Layer 2 of a small transformer language model trained on English Wikipedia (12 layers, counted from 0, width 96).
Take only the direct path to the model's output, skipping the later layers: a vector added to the residual stream pushes a token's score in proportion to its dot product with that token's output vector.

Output vectors of the tokens that the questions are about. A number n stands for n times 0.014.
"$": -2 -6 1 -10 -15 -4 3 10 -28 16 39 32 22 -27 -35 26 -20 7 -37 14 28 -11 27 -7 33 0 -34 -13 -1 8 8 -25 -8 9 -6 24 -25 11 24 8 35 -21 -10 32 31 0 13 -14 -5 30 2 -19 -9 -17 -8 -4 -2 12 -32 -1 -20 -3 -25 -11 -17 -14 -21 -32 2 9 2 -40 12 -31 -9 35 -11 -6 14 -4 -22 21 27 3 34 16 6 -16 -5 23 39 -3 0 -7 8 0
"own": 40 35 -4 -36 -9 26 31 49 -49 23 43 8 -42 -7 19 1 42 -80 5 -21 -18 -6 -24 -11 0 -31 -10 13 -11 -7 -7 -5 15 -11 -14 14 9 -41 -8 -47 -4 6 -21 34 67 17 2 31 4 -5 13 35 -9 26 8 -11 8 12 -15 -87 -23 -49 24 27 18 10 13 -11 51 -13 -9 -26 5 22 -3 2 35 10 -8 -2 -68 23 -8 -2 20 -4 8 -1 -10 12 -14 5 -57 13 -36 61
"rom": -5 27 28 6 23 -5 -5 -5 -21 -8 42 19 15 -10 34 33 58 -6 40 -34 26 22 -13 -18 20 -7 15 8 24 -4 -9 -2 -4 -14 -2 22 -26 -12 10 -48 -3 -10 -42 -27 -5 -16 14 -5 -11 -11 14 12 -10 -1 -16 9 -31 15 12 -6 -14 12 8 -15 34 -12 26 20 -4 2 -63 -34 1 -30 21 3 -19 -6 35 -5 4 -5 -4 15 58 -5 2 8 2 -31 -17 -37 -53 15 -8 4
" 20": -9 16 22 32 12 -7 1 1 17 19 -3 5 8 20 -23 13 22 -10 -8 0 6 -20 5 -2 0 -11 -22 -12 -3 6 -8 -24 -13 -1 -30 -29 2 -8 -37 16 30 10 -14 1 -9 3 22 6 6 -5 2 26 -28 17 13 9 -11 10 -56 5 -6 17 -25 17 13 -16 1 -7 -6 8 5 13 11 16 2 -19 -11 -31 -3 4 -43 -6 20 -9 -7 1 18 -4 -23 17 19 10 -3 30 7 11
"ational": 43 -67 -4 -26 -29 5 -31 28 10 14 38 -14 -17 -40 9 -29 48 -9 29 -52 -28 -16 -25 1 -19 5 -30 22 16 24 -9 -10 -48 10 5 39 -24 12 32 1 17 12 -3 10 -17 26 49 -31 -3 9 10 46 -28 21 -29 -19 -12 -20 -1 -37 -32 8 -6 34 -50 23 10 -3 47 7 -22 -22 6 -20 -34 29 -39 10 23 41 23 11 48 41 -17 13 20 8 -27 -5 -1 -20 -33 6 56 10
"ment": -10 -24 -46 -21 -43 13 28 53 -13 -4 -21 12 -33 -29 32 26 38 -19 -2 -8 -7 0 -43 -1 16 -44 8 34 14 19 -6 -22 -18 2 48 52 -2 -24 27 -7 40 -12 21 -8 -1 63 47 24 -27 28 -9 27 12 -6 -31 -2 -11 25 30 -52 30 0 -16 26 -60 -46 -68 -66 -5 25 -35 -8 2 21 -56 -25 35 -30 -3 19 -43 52 46 39 2 48 17 -6 -20 -8 -59 -9 29 -24 7 58
"ition": -25 8 -62 -22 3 -27 57 23 -12 17 24 -16 -26 -42 24 26 -2 23 12 -4 -3 -68 18 -6 -13 -29 -2 29 11 15 -16 -20 -44 -45 19 10 -18 -9 16 -25 -44 18 -3 1 -8 30 55 -31 -10 20 -2 15 38 25 20 19 16 9 -13 9 43 10 -27 9 -41 -11 5 -28 -23 -13 -55 12 2 8 -6 32 -36 -18 -31 23 -79 35 13 44 15 28 41 31 19 -20 12 11 -53 -16 19 79
"ates": 30 -11 1 -38 -51 22 30 21 8 15 14 -35 11 -57 0 18 57 -35 18 -3 -14 -2 -4 1 44 33 -3 4 -4 20 1 -16 1 1 7 55 -17 -15 -5 -17 -18 49 -15 1 60 -37 22 -1 -22 30 4 55 -49 -44 14 -2 -22 -12 -19 5 -7 -52 -3 -13 -39 -20 -12 -10 -2 -3 -40 -31 8 -22 23 2 -23 0 45 22 -26 -10 19 49 -10 6 -15 -5 -4 4 48 -36 23 -19 40 29
"land": 38 -4 -13 -33 -2 9 14 39 -4 36 4 -5 18 28 7 19 0 -40 -6 -3 -38 -3 0 11 -8 -54 -10 57 15 8 4 -6 -18 -15 19 -44 4 -24 -2 -17 56 -36 10 -18 73 -19 34 1 24 15 -18 -13 -32 17 -13 -20 20 -4 33 -3 10 7 -53 26 -19 -16 75 -14 29 34 -9 -29 6 -11 -10 -2 -2 -24 -15 13 -5 21 7 22 18 2 -92 -60 16 27 -6 3 -6 -31 -5 11
" his": 39 -6 23 4 -26 6 -9 -27 23 -18 9 -45 3 -38 62 -27 5 8 -8 -35 14 -23 -20 -5 0 -25 7 -27 -8 -21 -31 -52 7 -15 -14 -1 2 -6 -25 0 22 -7 -29 -1 9 36 15 11 4 22 26 11 18 3 -2 28 -26 9 -26 -3 -13 -16 -43 60 8 14 9 26 3 2 1 -22 1 2 19 6 38 -39 -7 15 -11 19 71 30 -9 24 -13 5 -4 -7 21 3 -27 -26 11 25
"per": -15 7 -8 27 49 23 22 10 19 -10 4 -10 -24 -1 33 42 11 -9 -22 0 11 5 25 1 -1 -23 -18 1 -3 -6 -9 4 3 68 6 -2 -20 -13 40 -14 -46 5 -30 -52 5 55 -7 -32 -21 -8 2 -1 -11 -1 14 21 -10 48 -30 -4 -1 32 -9 1 -53 -30 27 15 4 7 -53 -11 4 -29 16 16 -49 -12 57 3 33 23 -7 25 34 14 -13 -16 -8 -22 -34 -9 -29 -21 -17 16
"ear": 51 -22 -23 8 -24 -45 1 52 7 8 4 -31 -12 -28 31 -13 -16 5 -39 -33 -18 30 -31 -22 38 -20 -3 9 -1 18 -8 -10 -34 8 -7 23 -24 -25 -5 -1 -34 10 -8 -14 -10 41 22 22 31 12 6 57 -17 17 -10 56 13 34 30 6 -18 24 -38 24 13 26 39 -43 -4 -34 -13 2 0 -10 21 -6 16 13 -14 4 -11 40 -4 -5 14 -17 -28 5 -49 34 13 -17 -33 -13 -14 18
"\n": -1 22 4 13 9 22 0 34 7 4 -33 -32 -15 -17 -32 -22 -5 26 26 10 14 -16 12 10 -49 -13 7 -53 -6 9 2 37 2 8 42 13 7 38 9 -10 10 18 8 -7 26 -25 9 -5 -16 7 27 -11 -30 2 -7 -20 28 -9 -6 -3 -30 -11 -13 -2 17 8 -27 -8 -5 8 0 -18 -3 -5 -31 26 -18 2 -14 -3 -26 2 7 -3 -7 10 -6 -21 9 15 24 1 45 14 -7 -10
"amp": 27 -28 3 -36 -15 2 43 14 15 5 -1 -5 -16 -6 58 -8 33 -5 -17 38 -25 -17 -21 -2 5 -35 -45 3 -15 -7 -5 33 -34 7 -41 -4 -6 -54 1 49 9 22 -25 -22 36 -32 3 30 5 -5 -16 -8 11 48 3 24 9 -4 4 -43 -8 16 5 41 -16 14 22 -8 14 6 -46 -7 7 2 -38 -5 -7 5 -39 -12 1 30 18 -10 7 -7 -7 22 -23 16 31 19 -34 23 25 6

Output weights of attention head 2. The head adds the sum of these rows, row i times number i of z. A number n stands for n times 0.0037.
o0: -34 -4 -68 -18 46 12 8 -19 36 23 -18 37 39 13 -35 42 16 -4 2 64 -9 -20 -18 18 29 -22 61 5 -5 40 -28 -4 -18 -11 11 40 5 -11 -13 -47 15 20 3 10 1 21 22 26 -6 -11 29 -17 -6 -25 13 -2 -36 -14 -13 11 -9 -42 7 1 -34 55 14 30 51 -26 11 -6 12 -35 -35 2 3 0 -14 -41 -51 18 62 7 32 -4 -19 -9 27 -20 16 -3 -22 -31 41 30
o1: -25 2 -17 41 7 -22 28 -1 14 -5 23 2 -29 12 -18 19 -30 17 51 12 19 -16 -7 -8 31 46 36 17 5 27 -34 26 50 23 -1 -15 0 -25 -17 22 -41 -18 -54 19 6 30 -4 23 -35 7 0 -3 51 11 -30 -16 5 3 15 -11 2 0 -9 27 -9 -17 -26 -10 -44 -24 5 -17 -3 10 63 35 32 -48 -4 17 18 -18 6 20 -19 -23 4 -39 -29 28 -3 -13 -17 -8 45 -19
o2: -6 2 23 35 1 15 17 15 22 18 -5 7 -1 0 33 8 -32 0 -10 -2 -38 -7 15 -18 -13 9 -3 3 -6 -4 -18 -25 28 6 15 -12 -20 70 9 21 -20 40 -14 29 7 -19 -16 31 20 -25 -28 23 1 1 17 -2 28 25 -30 24 -18 -10 -10 16 -18 13 -25 -11 -10 -11 18 -35 -32 13 -22 -20 4 -12 -7 -4 -18 -48 -3 1 34 4 -3 6 9 19 5 -7 7 34 -23 2
o3: -11 -12 -16 1 -32 0 -17 1 12 12 -18 31 22 -48 -6 11 1 -10 -52 29 -21 -28 -69 -45 -38 12 23 30 13 35 4 -10 -8 -6 34 -14 -23 35 0 11 -56 27 -12 -6 7 -11 -8 -20 -3 -7 24 7 -43 8 14 -22 -5 21 28 -5 -13 0 5 46 -12 15 16 -6 52 -14 18 5 3 -4 -10 -10 31 -16 -24 14 -78 13 50 -29 6 -9 -8 19 2 3 14 12 21 -3 -2 -9
o4: 1 5 30 10 -18 30 1 -26 -25 3 4 50 -8 -18 -2 -12 -9 -24 -13 -6 22 23 -1 -32 21 7 20 -1 1 -14 -16 6 17 -31 -56 -21 20 4 -13 1 19 -2 -11 25 14 33 -15 -19 -22 -1 28 -21 -13 -39 2 30 28 32 -29 10 -41 7 -11 8 0 -3 9 -10 -11 10 11 -5 -21 2 10 -10 40 -5 8 -25 0 20 7 -8 -28 -25 6 -36 -10 -21 0 39 13 25 8 -6
o5: -9 1 24 -23 12 31 25 63 39 25 -20 -9 7 -12 18 -11 18 17 -47 -5 -18 -10 7 21 -30 -37 -34 -11 -5 3 35 -5 -61 26 -17 0 10 25 18 2 -8 47 17 14 -20 -15 -16 16 17 -29 -25 24 -25 38 15 -11 10 40 -6 -17 -42 2 -37 11 -46 34 -13 -23 14 11 8 18 -62 -26 -25 -20 -35 30 -1 -19 -18 -21 -23 -25 18 23 4 4 4 24 7 5 44 -11 3 6
o6: 30 8 1 -14 -18 53 19 13 65 0 -20 12 -5 -2 5 -25 1 11 -15 20 6 -11 -10 -64 -41 -11 18 -3 -24 3 13 -19 9 -16 -2 -13 -59 0 -8 19 -17 12 -23 -14 -17 -26 9 -16 -32 10 40 58 -40 5 29 -15 15 29 -27 -47 -12 -16 22 49 9 24 2 -26 -5 -27 -13 -2 -13 -40 -17 -24 10 8 -25 15 -25 -13 -23 7 51 12 -8 -15 -12 17 -21 -2 17 -31 -7 53
o7: 29 -2 -9 -20 -20 -18 -7 2 -12 -20 1 -11 -8 -19 -30 43 15 12 -32 -21 15 1 10 11 -9 2 -11 -11 1 -33 24 -19 -31 -5 12 -11 0 -43 -1 -9 13 -2 -3 -22 -34 -29 9 -9 4 8 24 -15 0 0 9 -3 9 -4 21 -11 59 30 20 -10 11 19 -25 -21 0 72 -17 25 65 36 -6 12 9 -3 -5 -6 11 3 -3 14 -28 -17 24 23 -7 -2 -5 14 8 7 -17 -14
o8: 50 34 -7 5 -18 1 24 -11 -6 17 -18 -40 9 -19 -21 30 11 3 -9 -4 -23 11 -24 5 -4 -19 -6 -30 12 -7 -22 7 22 29 7 -15 -7 24 -15 4 39 -18 12 3 9 -24 14 30 -27 27 14 -10 -79 -38 -1 8 6 10 9 -13 31 8 6 -8 -13 14 39 -28 -40 -4 -1 -13 43 14 25 20 21 -18 32 29 -19 -3 22 6 -35 4 -22 6 -21 0 -22 24 2 -21 4 16
o9: 5 8 -38 -17 29 25 19 -29 16 14 15 7 14 2 4 5 3 30 9 -3 19 6 24 10 -8 -49 10 8 -28 35 -6 22 -52 33 -15 37 1 -31 -9 22 17 30 9 -22 -1 17 21 -17 -1 -11 9 -55 -6 -2 -30 13 -32 12 -5 10 -2 5 -10 -22 -33 -16 -15 -2 -28 2 -7 32 13 -18 1 -47 -29 23 -1 -67 -17 -2 20 -3 34 9 17 -20 9 -3 -7 8 14 -30 34 7
o10: -26 21 -2 -9 8 13 4 61 18 -8 -12 2 -12 -20 2 -16 22 13 17 10 -50 -56 16 -13 -17 29 -29 18 37 20 35 -9 -21 -21 -11 -3 22 -4 20 11 -25 -3 -16 -6 -39 -30 -23 -17 -26 23 -12 23 38 9 1 -4 0 -7 6 -10 -44 -7 -10 -24 -20 1 11 -34 14 0 8 22 0 -21 -9 38 -25 4 -1 -31 21 -7 -24 12 17 16 -28 -4 -22 10 -49 -1 24 13 7 -17
o11: -63 2 69 36 -17 -23 4 -13 -18 16 15 27 0 13 -15 -20 -21 28 -11 -25 2 -2 47 68 -8 -16 29 44 2 -48 29 34 27 -2 -14 -13 -15 22 18 28 15 -6 -2 66 7 -10 26 0 -10 -38 21 -35 16 -31 -26 -54 -31 -15 27 6 26 -4 -21 -13 -1 -35 -30 -3 8 91 -6 17 -32 39 -2 -33 15 8 -19 -1 9 -18 -16 5 -44 -16 10 2 0 -13 5 19 -24 34 -7 -11
o12: -21 -13 -11 22 43 28 -11 -18 12 -9 -6 27 9 2 6 -5 -27 -24 4 67 -12 -18 26 38 -16 11 14 94 4 5 18 -24 -56 -19 21 16 4 0 -19 32 -30 55 12 11 13 -24 9 27 42 -35 -10 -29 -9 -3 -29 -8 -30 -11 14 -26 -25 2 -3 11 -29 -16 -10 -12 29 -15 23 33 -16 13 -34 -24 -21 -6 8 -22 22 -7 24 -1 -1 34 9 25 0 -12 -46 -10 -9 24 0 11
o13: 27 23 -61 -18 -48 18 -13 28 41 11 -16 -36 -5 -1 18 -1 -4 -17 28 -15 -24 -45 3 -16 -47 49 4 8 8 28 17 17 -31 17 13 -9 -30 47 5 -10 7 -14 -15 13 2 -47 20 -32 -10 -34 -9 2 34 -16 -8 5 13 2 20 -9 7 -2 44 30 -4 0 10 -36 -30 -8 22 -24 -11 16 -2 17 22 5 1 3 43 11 -22 -31 36 12 -20 54 -22 9 -35 15 3 -10 -16 -15
o14: 38 29 -32 2 -21 -15 -19 -12 1 -17 -1 -31 -13 26 16 7 -33 -2 18 20 -23 0 2 26 -29 29 0 12 11 -15 4 -14 -3 -21 23 -1 -37 -8 17 -11 -10 -26 3 -12 25 -8 1 -15 -9 -1 2 -10 19 -47 -7 -39 18 -9 27 -30 9 9 -22 5 18 -4 -16 -1 8 1 -72 -11 34 65 -40 4 1 -2 -3 11 -11 18 -26 2 -4 -5 -26 62 12 -5 -1 1 24 -27 -25 -18
o15: -24 -39 -1 17 21 -24 -2 4 -18 -13 -3 -52 4 7 -9 -25 1 14 43 28 13 -34 -40 3 20 -17 23 -7 0 -17 -12 22 -8 -11 8 17 -26 -5 23 -58 -24 14 4 -14 -23 22 7 5 5 3 6 27 38 40 1 10 -27 -41 0 -1 21 -37 47 -17 -5 13 0 -25 8 -40 -15 -26 21 -15 15 19 -14 -46 0 39 -21 10 -5 -2 13 46 -21 19 -29 -13 -34 -45 3 -11 24 -27
o16: -22 -17 -37 -27 12 -30 12 9 9 4 15 20 -13 -34 -20 -38 -14 -17 -4 -2 5 -25 -37 -43 24 46 19 67 -11 0 -4 15 59 -44 16 -54 7 16 26 14 10 -10 -7 12 -16 -28 27 -21 -19 -25 12 -3 -5 13 -30 -7 31 19 -6 -25 -18 10 12 12 -19 -37 3 -10 52 38 -7 17 -10 31 1 -1 -1 -47 24 12 24 46 -6 -10 -19 -44 -14 26 -1 0 2 -22 -27 22 -12 -14
o17: 19 19 -6 2 14 8 34 15 0 4 -10 -8 -25 -23 -18 -5 -9 -6 2 -6 -52 -2 2 -27 -10 17 -27 -12 -3 10 -7 12 2 17 3 -6 -7 14 3 15 -42 41 -1 -6 20 22 -6 14 -2 32 0 11 -25 19 5 -37 22 -8 6 12 -7 -1 -53 8 19 -37 -2 8 -10 17 35 -10 -2 41 -4 12 -22 -13 -30 7 -49 17 -18 -2 -9 33 24 13 -23 -14 -1 39 62 8 2 -7
o18: -25 2 -25 -4 54 1 36 -28 -14 44 -31 37 -20 -4 -42 -1 13 7 2 23 12 -33 10 -11 22 -28 -20 -6 -1 21 -3 -3 -14 6 3 13 7 -9 -12 -1 -13 18 27 -2 -13 61 2 19 6 -16 -24 -8 38 6 -5 32 -42 -33 7 -16 -15 -6 2 -3 -28 26 42 -2 26 -22 4 -12 -14 -3 21 37 -2 -29 -49 10 -20 10 29 28 -15 -22 11 -27 -15 -32 17 -28 5 -1 -11 15
o19: 46 1 17 -4 13 19 -16 24 0 -6 -27 -8 -14 22 10 5 -6 50 2 -11 18 6 -27 -23 -31 30 -5 18 -14 28 0 19 -12 -22 -7 2 4 -24 2 25 11 -25 -14 -27 17 2 17 -39 -27 25 -19 -21 -22 38 -28 54 31 -13 11 -16 -13 18 -40 1 -5 -10 -3 -2 -42 -3 -11 52 3 7 23 -3 2 14 27 -4 48 3 -12 45 5 -17 25 -37 -29 57 -18 26 -22 4 23 37
o20: 6 38 11 -12 16 -49 -25 -1 14 -2 18 -19 -9 -7 -21 23 -6 25 17 3 43 -12 -32 -7 52 -12 10 -3 58 2 7 1 67 8 -11 7 -11 -35 1 5 40 4 7 -1 31 -1 5 7 -51 -8 16 -13 -14 25 3 3 -13 20 -52 30 13 -1 19 -15 6 -6 18 -1 -39 21 -29 -5 -13 -22 16 -7 14 5 11 43 27 -26 37 25 -53 -34 -15 -50 -3 41 33 -2 -60 0 -7 -3
o21: -2 2 35 -2 8 -27 -13 -1 -34 12 44 -56 -32 -16 -36 -13 -9 -10 6 -16 5 -3 -14 59 29 -23 -8 8 30 3 -28 53 -23 -23 37 9 22 0 -19 -17 20 -31 43 3 8 -48 -13 -22 -17 -12 -28 -14 -1 -19 -15 7 -7 24 17 9 -2 -15 -11 -56 -10 -15 -4 -3 -28 46 5 9 12 17 14 19 9 19 32 9 26 11 -24 -3 -2 33 4 -12 -5 27 -16 4 9 -9 0 -31
o22: 0 -4 -4 -39 -22 30 -25 25 13 41 26 12 9 -6 3 27 12 13 -18 -10 7 -48 -11 -28 -30 -57 -6 -2 23 21 33 -23 -62 12 -32 -14 -24 -26 -28 37 30 23 22 -19 3 -41 40 -52 44 -48 -32 10 -34 23 0 41 -2 -23 -2 9 27 -4 2 13 -42 -7 3 4 -22 3 29 55 12 8 43 -18 12 12 27 11 55 -13 15 32 -7 24 16 -11 -14 5 -38 -4 4 16 47 23
o23: -6 0 -33 9 20 -6 32 2 30 45 -13 -16 45 -4 -14 54 7 -33 34 49 16 21 -10 -25 20 -35 4 -6 1 20 -1 -22 28 9 -19 -6 26 -13 -28 16 -15 27 3 1 -12 -4 70 4 -10 5 26 -11 1 -14 15 18 -11 5 -43 34 20 -35 22 -47 -3 33 16 -5 38 -21 -8 -24 -10 -25 6 -5 12 9 -20 32 7 2 55 28 19 18 30 -32 -7 -7 43 -16 -44 25 30 5
o24: -4 -25 1 2 5 10 -12 28 -8 -4 17 7 -3 -15 -14 -16 -6 30 29 -17 10 -6 -58 -17 48 9 -12 32 -3 28 -1 -5 -16 8 -24 -55 -42 -17 12 19 -22 -24 -11 -26 -21 -30 0 -12 -9 -56 -43 -6 31 21 17 11 29 1 -10 -38 13 -10 25 1 -32 -14 5 36 -20 -1 28 12 -33 -27 47 -9 53 16 11 20 37 13 1 23 -18 16 45 -21 -16 8 -70 26 -15 23 -29 12
o25: 3 57 -22 32 -32 -27 9 -14 -18 11 24 3 10 1 -24 9 10 45 -34 1 -6 -14 41 -4 6 -12 -9 -72 8 22 -46 37 35 19 -30 -15 50 4 3 -33 19 -10 -2 27 34 1 12 -7 23 38 21 -30 -35 -14 29 26 -30 -8 -2 40 -6 -1 -14 -21 1 40 1 -17 -7 8 -21 -24 2 -53 -27 11 -4 -12 -6 12 1 -12 1 8 -21 -9 -44 -69 0 -22 26 -15 -8 -34 -10 26
o26: -19 0 26 -18 -25 -15 9 23 7 2 -3 -1 3 -13 -8 -27 -30 6 13 -22 -17 -30 9 -24 13 27 2 46 26 33 21 10 -9 -27 2 9 -13 17 -6 9 -42 26 -18 -21 -33 -7 -7 -30 21 21 -54 52 58 21 29 3 -6 -17 -28 -8 -11 -40 8 18 -37 39 13 -32 6 -45 24 30 -7 -26 23 19 10 -59 -24 22 -20 38 -28 2 -21 1 -1 56 -12 13 -33 -19 -26 36 -21 1
o27: 46 -40 26 19 -34 -27 0 -1 26 29 2 8 60 18 25 25 23 3 -20 -6 0 -17 21 11 -18 -13 -18 -48 3 -17 8 -16 -5 -7 -3 -12 29 6 -13 -31 16 -3 4 -40 1 -6 0 -2 -18 -12 -2 17 -24 22 23 13 -17 -23 -26 34 -12 1 -3 2 5 41 24 -10 3 -15 16 -42 28 -23 -25 -4 -58 28 11 24 13 1 -7 -7 18 27 -18 -18 -8 11 47 -10 21 -17 -5 -50
o28: 36 -1 -34 29 18 10 4 25 9 -65 37 33 43 -6 -21 9 6 14 18 43 10 -9 -22 19 -12 5 12 -33 -23 10 -19 -7 -4 -3 16 10 17 41 1 -29 -30 -16 5 35 13 14 -27 31 0 3 30 -25 23 1 -12 -39 -32 28 -6 11 -57 10 4 -1 29 0 -24 -5 -25 -40 -53 -36 -22 -38 -44 -9 -18 -30 12 -4 -18 -15 -9 26 30 17 -26 -67 -8 -13 16 -11 20 -37 36 18
o29: 5 15 45 12 -40 -30 8 -41 -25 -11 26 -5 14 34 27 -9 -19 -30 -44 -30 17 47 52 21 -12 14 1 -11 4 -74 49 17 22 -38 -11 -1 11 -4 4 -14 4 12 16 -6 16 31 -38 6 11 -35 4 11 -36 -14 24 -20 -7 20 -3 57 9 11 -55 33 44 -27 -7 12 -1 62 -5 -15 -14 1 29 -19 -2 -36 -5 -8 40 -35 -23 6 -38 -33 -12 31 -5 14 37 35 -31 22 -57 -37
o30: -29 2 13 19 25 -23 15 14 -16 -36 -21 12 -4 -33 -15 41 -36 63 -12 -11 -5 41 1 38 17 -17 14 -30 18 -15 -28 24 15 7 -19 4 26 8 -11 -1 -32 41 7 18 20 30 44 -9 54 29 34 37 -15 33 46 9 -27 27 -35 14 -25 23 -76 -13 -5 -12 4 -8 -21 -29 -32 -49 3 -24 12 -1 -20 -39 11 20 -26 -7 59 -11 -6 4 -16 -32 -2 -18 36 -9 14 6 -31 11
o31: -55 22 17 -5 36 -10 23 26 18 2 6 -15 10 22 -11 -3 -32 3 -11 -5 -14 -2 7 -18 28 11 32 21 -6 18 14 -25 0 22 2 11 -19 -3 22 48 -39 15 6 -6 -12 14 -29 4 18 -32 -64 3 32 22 17 6 17 -3 -21 -5 -2 -5 -47 3 1 23 41 20 -12 2 9 23 -36 -20 13 -19 -43 -34 -26 -1 -20 -9 21 -12 5 16 3 -7 -11 2 -34 -18 -18 17 -4 1

Each question shows a token from some text and the vector z that the head gathered there. A number n stands for n times 0.023.

" the": -2 -7 -54 10 -9 12 -12 40 16 -1 -44 -7 23 2 -10 2 18 -51 19 -5 31 7 36 5 -8 9 17 6 -18 -3 -24 -25
Which two tokens does it push up most, strongest first? "ational", "land"

"mer": 10 -14 -51 9 -1 31 14 26 12 21 -9 -32 31 -8 -5 3 17 -10 19 10 8 -1 15 4 -31 4 -4 25 -16 -32 4 11
Pushed down most: "rom"

"m": 19 30 13 19 -12 2 27 19 25 10 -17 0 2 -3 15 5 7 4 -13 -5 5 -14 -22 12 -18 -13 0 10 1 -21 -1 7
Pushed down most: "rom"

"up": -11 25 -38 -14 -5 -18 -1 34 13 11 -22 -3 -21 -6 2 14 7 -19 8 24 11 2 -6 -8 0 6 -1 19 5 9 7 -11
Which of these tokens does it push up most? "rom"

"e": 1 15 -16 -8 27 4 1 -4 4 19 -14 -24 -4 -15 -15 7 7 24 4 17 9 -15 -16 -13 -8 5 19 -29 21 -5 23 4
Pushed down most: "land"

"em": 41 18 -5 11 6 27 9 -7 16 44 -39 -19 25 -27 12 -19 20 23 -3 12 11 -21 -5 7 -1 11 -3 -52 49 -38 24 1
Which two tokens does it push up most, strongest first? "ment", "ition"

"ost": 1 2 -24 23 -10 8 -2 28 8 -4 -37 -3 23 -2 3 14 23 -35 5 -12 17 -2 17 3 3 -3 13 3 -24 -7 -29 -13
Which of these tokens does it push up most? "ational"

"l": 24 21 5 -5 18 2 30 3 17 14 -8 -8 -16 -6 16 10 21 20 -17 -5 9 -28 -45 -16 -38 -17 -3 16 32 -15 19 -10
Which two tokens does it push up most, strongest first? "\n", "ates"

"ol": 12 0 -30 -23 -1 15 -8 -7 -31 26 -15 3 -8 -41 8 -9 33 -1 15 21 11 -16 -24 -10 17 -17 -34 0 19 -1 14 1
Which three tokens does it push up most, strongest first? "per", "rom", "$"

"k": -1 -6 -13 18 -8 11 0 20 -6 -3 -29 2 25 -7 4 9 22 -32 15 -14 7 -15 -5 6 -14 -8 6 24 -37 8 -17 3
Which of these tokens does it push up most? "amp"

"d": 17 12 4 14 27 11 13 -1 10 21 -19 -11 8 -3 13 -4 22 15 -19 -7 11 -19 -24 -13 -17 9 4 -27 19 -13 9 -1
Which three tokens does it push up most, strongest first? "ment", "own", "\n"

"'s": -7 2 -52 12 -3 13 -3 44 18 9 -32 -27 11 -5 -11 32 -1 -42 29 -7 5 -1 14 2 -15 1 27 23 -20 -10 -17 -21
Which of these tokens does it push up most? "ational"

"p": 21 12 0 9 -3 27 13 1 16 36 -9 10 13 -27 12 -3 0 -3 -18 -6 8 -4 -10 2 -11 5 -14 -5 37 -24 15 -2
Pushed down most: "ear"

" on": -8 -5 -49 30 36 -25 -16 42 -2 -5 -14 30 7 -10 -6 -28 35 -4 1 -7 38 -3 9 -6 -2 13 -26 2 -19 12 -12 -24
Which of these tokens does it push up most? "land"

" p": 26 31 12 22 0 -12 36 30 37 12 -10 -8 3 -4 25 -10 11 25 -25 19 3 -5 -6 23 -24 -3 -27 10 -6 -40 5 -1
Pushed down most: "rom"

"ay": 19 11 6 1 5 2 9 -4 -1 17 -4 14 -2 7 -1 -9 9 -3 -9 -18 4 -26 -32 -26 -25 14 -6 25 58 6 12 -12
Which of these tokens does it push up most? "\n"

" E": -4 10 -49 -5 30 22 0 13 18 20 -32 -20 -5 -33 -22 -20 15 -5 6 37 39 -2 8 -14 1 21 -12 3 6 5 28 -15
Pushed down most: "ition"

")": 21 20 -17 -6 -13 -4 -4 -1 15 7 -27 6 -24 -10 -21 -11 -16 -26 6 -9 25 11 -32 7 -24 30 -13 24 49 21 17 -3
Which of these tokens does it push up most? "$"

"v": -13 37 -16 -3 -3 -12 13 47 36 -3 -38 -17 0 -30 11 24 14 3 7 25 20 -7 6 33 -12 2 20 -15 -21 -20 26 7
Which of these tokens does it push up most? "ition"

" o": -21 6 -50 -18 24 -10 10 39 25 1 -10 7 -6 -31 9 1 19 14 7 16 20 -3 7 -15 -17 -10 -4 9 -7 -2 21 -22
Pushed down most: "ition"

"x": 37 23 -11 9 19 6 28 8 26 40 -35 -23 18 -15 12 -5 14 44 -3 5 -6 -20 -19 2 -31 -7 -3 -39 48 -46 23 0
Which two tokens does it push up most, strongest first? "ment", "ition"

" pl": 5 1 -27 2 -22 14 -3 32 13 -6 -38 1 18 -1 -1 6 25 -51 11 -12 36 10 27 16 0 0 12 9 -20 -9 -28 -16
Which of these tokens does it push up most? "ational"

" T": 6 -4 10 23 -13 56 -8 -1 -3 22 -18 2 31 -9 3 -20 3 -27 -5 -2 3 7 24 3 10 18 4 -8 -7 -6 -10 4
Which of these tokens does it push up most? "amp"

" and": -10 2 -55 1 13 -2 -12 28 16 16 -21 -12 4 -10 2 16 12 -25 20 -7 32 -6 -7 -13 -13 14 6 5 0 1 7 -7
Which two tokens does it push up most, strongest first? "rom", " his"

"ens": 19 14 -5 6 26 -54 35 28 21 -6 -26 -3 5 1 24 3 24 21 -11 -25 -15 -29 -43 1 -32 -24 -11 -18 16 -8 -8 -18
Which three tokens does it push up most, strongest first? "own", "ment", " his"

" G": 5 -13 11 24 6 44 -4 13 -21 24 -20 3 32 -15 5 -9 27 -11 -5 -3 12 -23 18 19 19 -2 -18 -21 -34 -20 -32 18
Which two tokens does it push up most, strongest first? "amp", "ment"

" 3": -35 -5 -9 4 10 39 8 20 19 -15 -27 6 -15 -28 -16 9 4 -8 14 5 23 -13 12 0 -3 -1 3 21 -44 28 15 15
Which three tokens does it push up most, strongest first? " 20", "ear", " his"

"ec": 9 40 2 -6 -11 -4 10 -8 -2 16 8 -15 -26 -3 -28 8 -32 -9 9 29 12 -10 -6 0 22 11 15 16 25 -13 3 0
Which of these tokens does it push up most? "per"

"ated": 7 18 -40 5 -12 1 -2 50 26 6 -33 8 17 0 5 14 27 -27 15 -11 15 10 11 13 -20 6 35 2 -28 0 -8 -12
Which three tokens does it push up most, strongest first? "ition", "ment", "ational"

" b": -7 8 -36 -4 6 -15 -11 25 11 10 -20 -5 -16 -8 3 9 9 -25 3 -4 32 0 -16 -8 -5 10 -5 9 -2 14 2 -10
Which three tokens does it push up most, strongest first? "rom", " his", "$"

"en": 5 14 -42 6 12 12 10 29 11 26 -27 20 11 -15 17 -14 28 -16 -1 0 20 -25 -2 -13 2 12 -19 -9 29 -28 -6 -21
Which of these tokens does it push up most? "ment"

"ive": 11 2 -35 17 -1 21 15 37 26 5 -29 -12 17 -7 -14 19 15 -28 11 -15 28 -10 24 15 -20 6 21 11 -13 -32 -19 -18
Pushed down most: "\n"

"7": -36 -21 7 36 20 16 4 26 -4 -19 -17 27 17 2 -1 -36 11 7 -8 -32 11 -37 0 -20 -9 22 -9 -10 -7 25 2 8
Which of these tokens does it push up most? " 20"

" w": 3 18 8 -9 -10 -57 -12 16 -8 -11 -5 38 -29 5 16 -3 24 -32 -12 -18 25 -3 -39 14 4 -2 -13 31 -4 40 -14 -17
Which three tokens does it push up most, strongest first? "rom", " his", "$"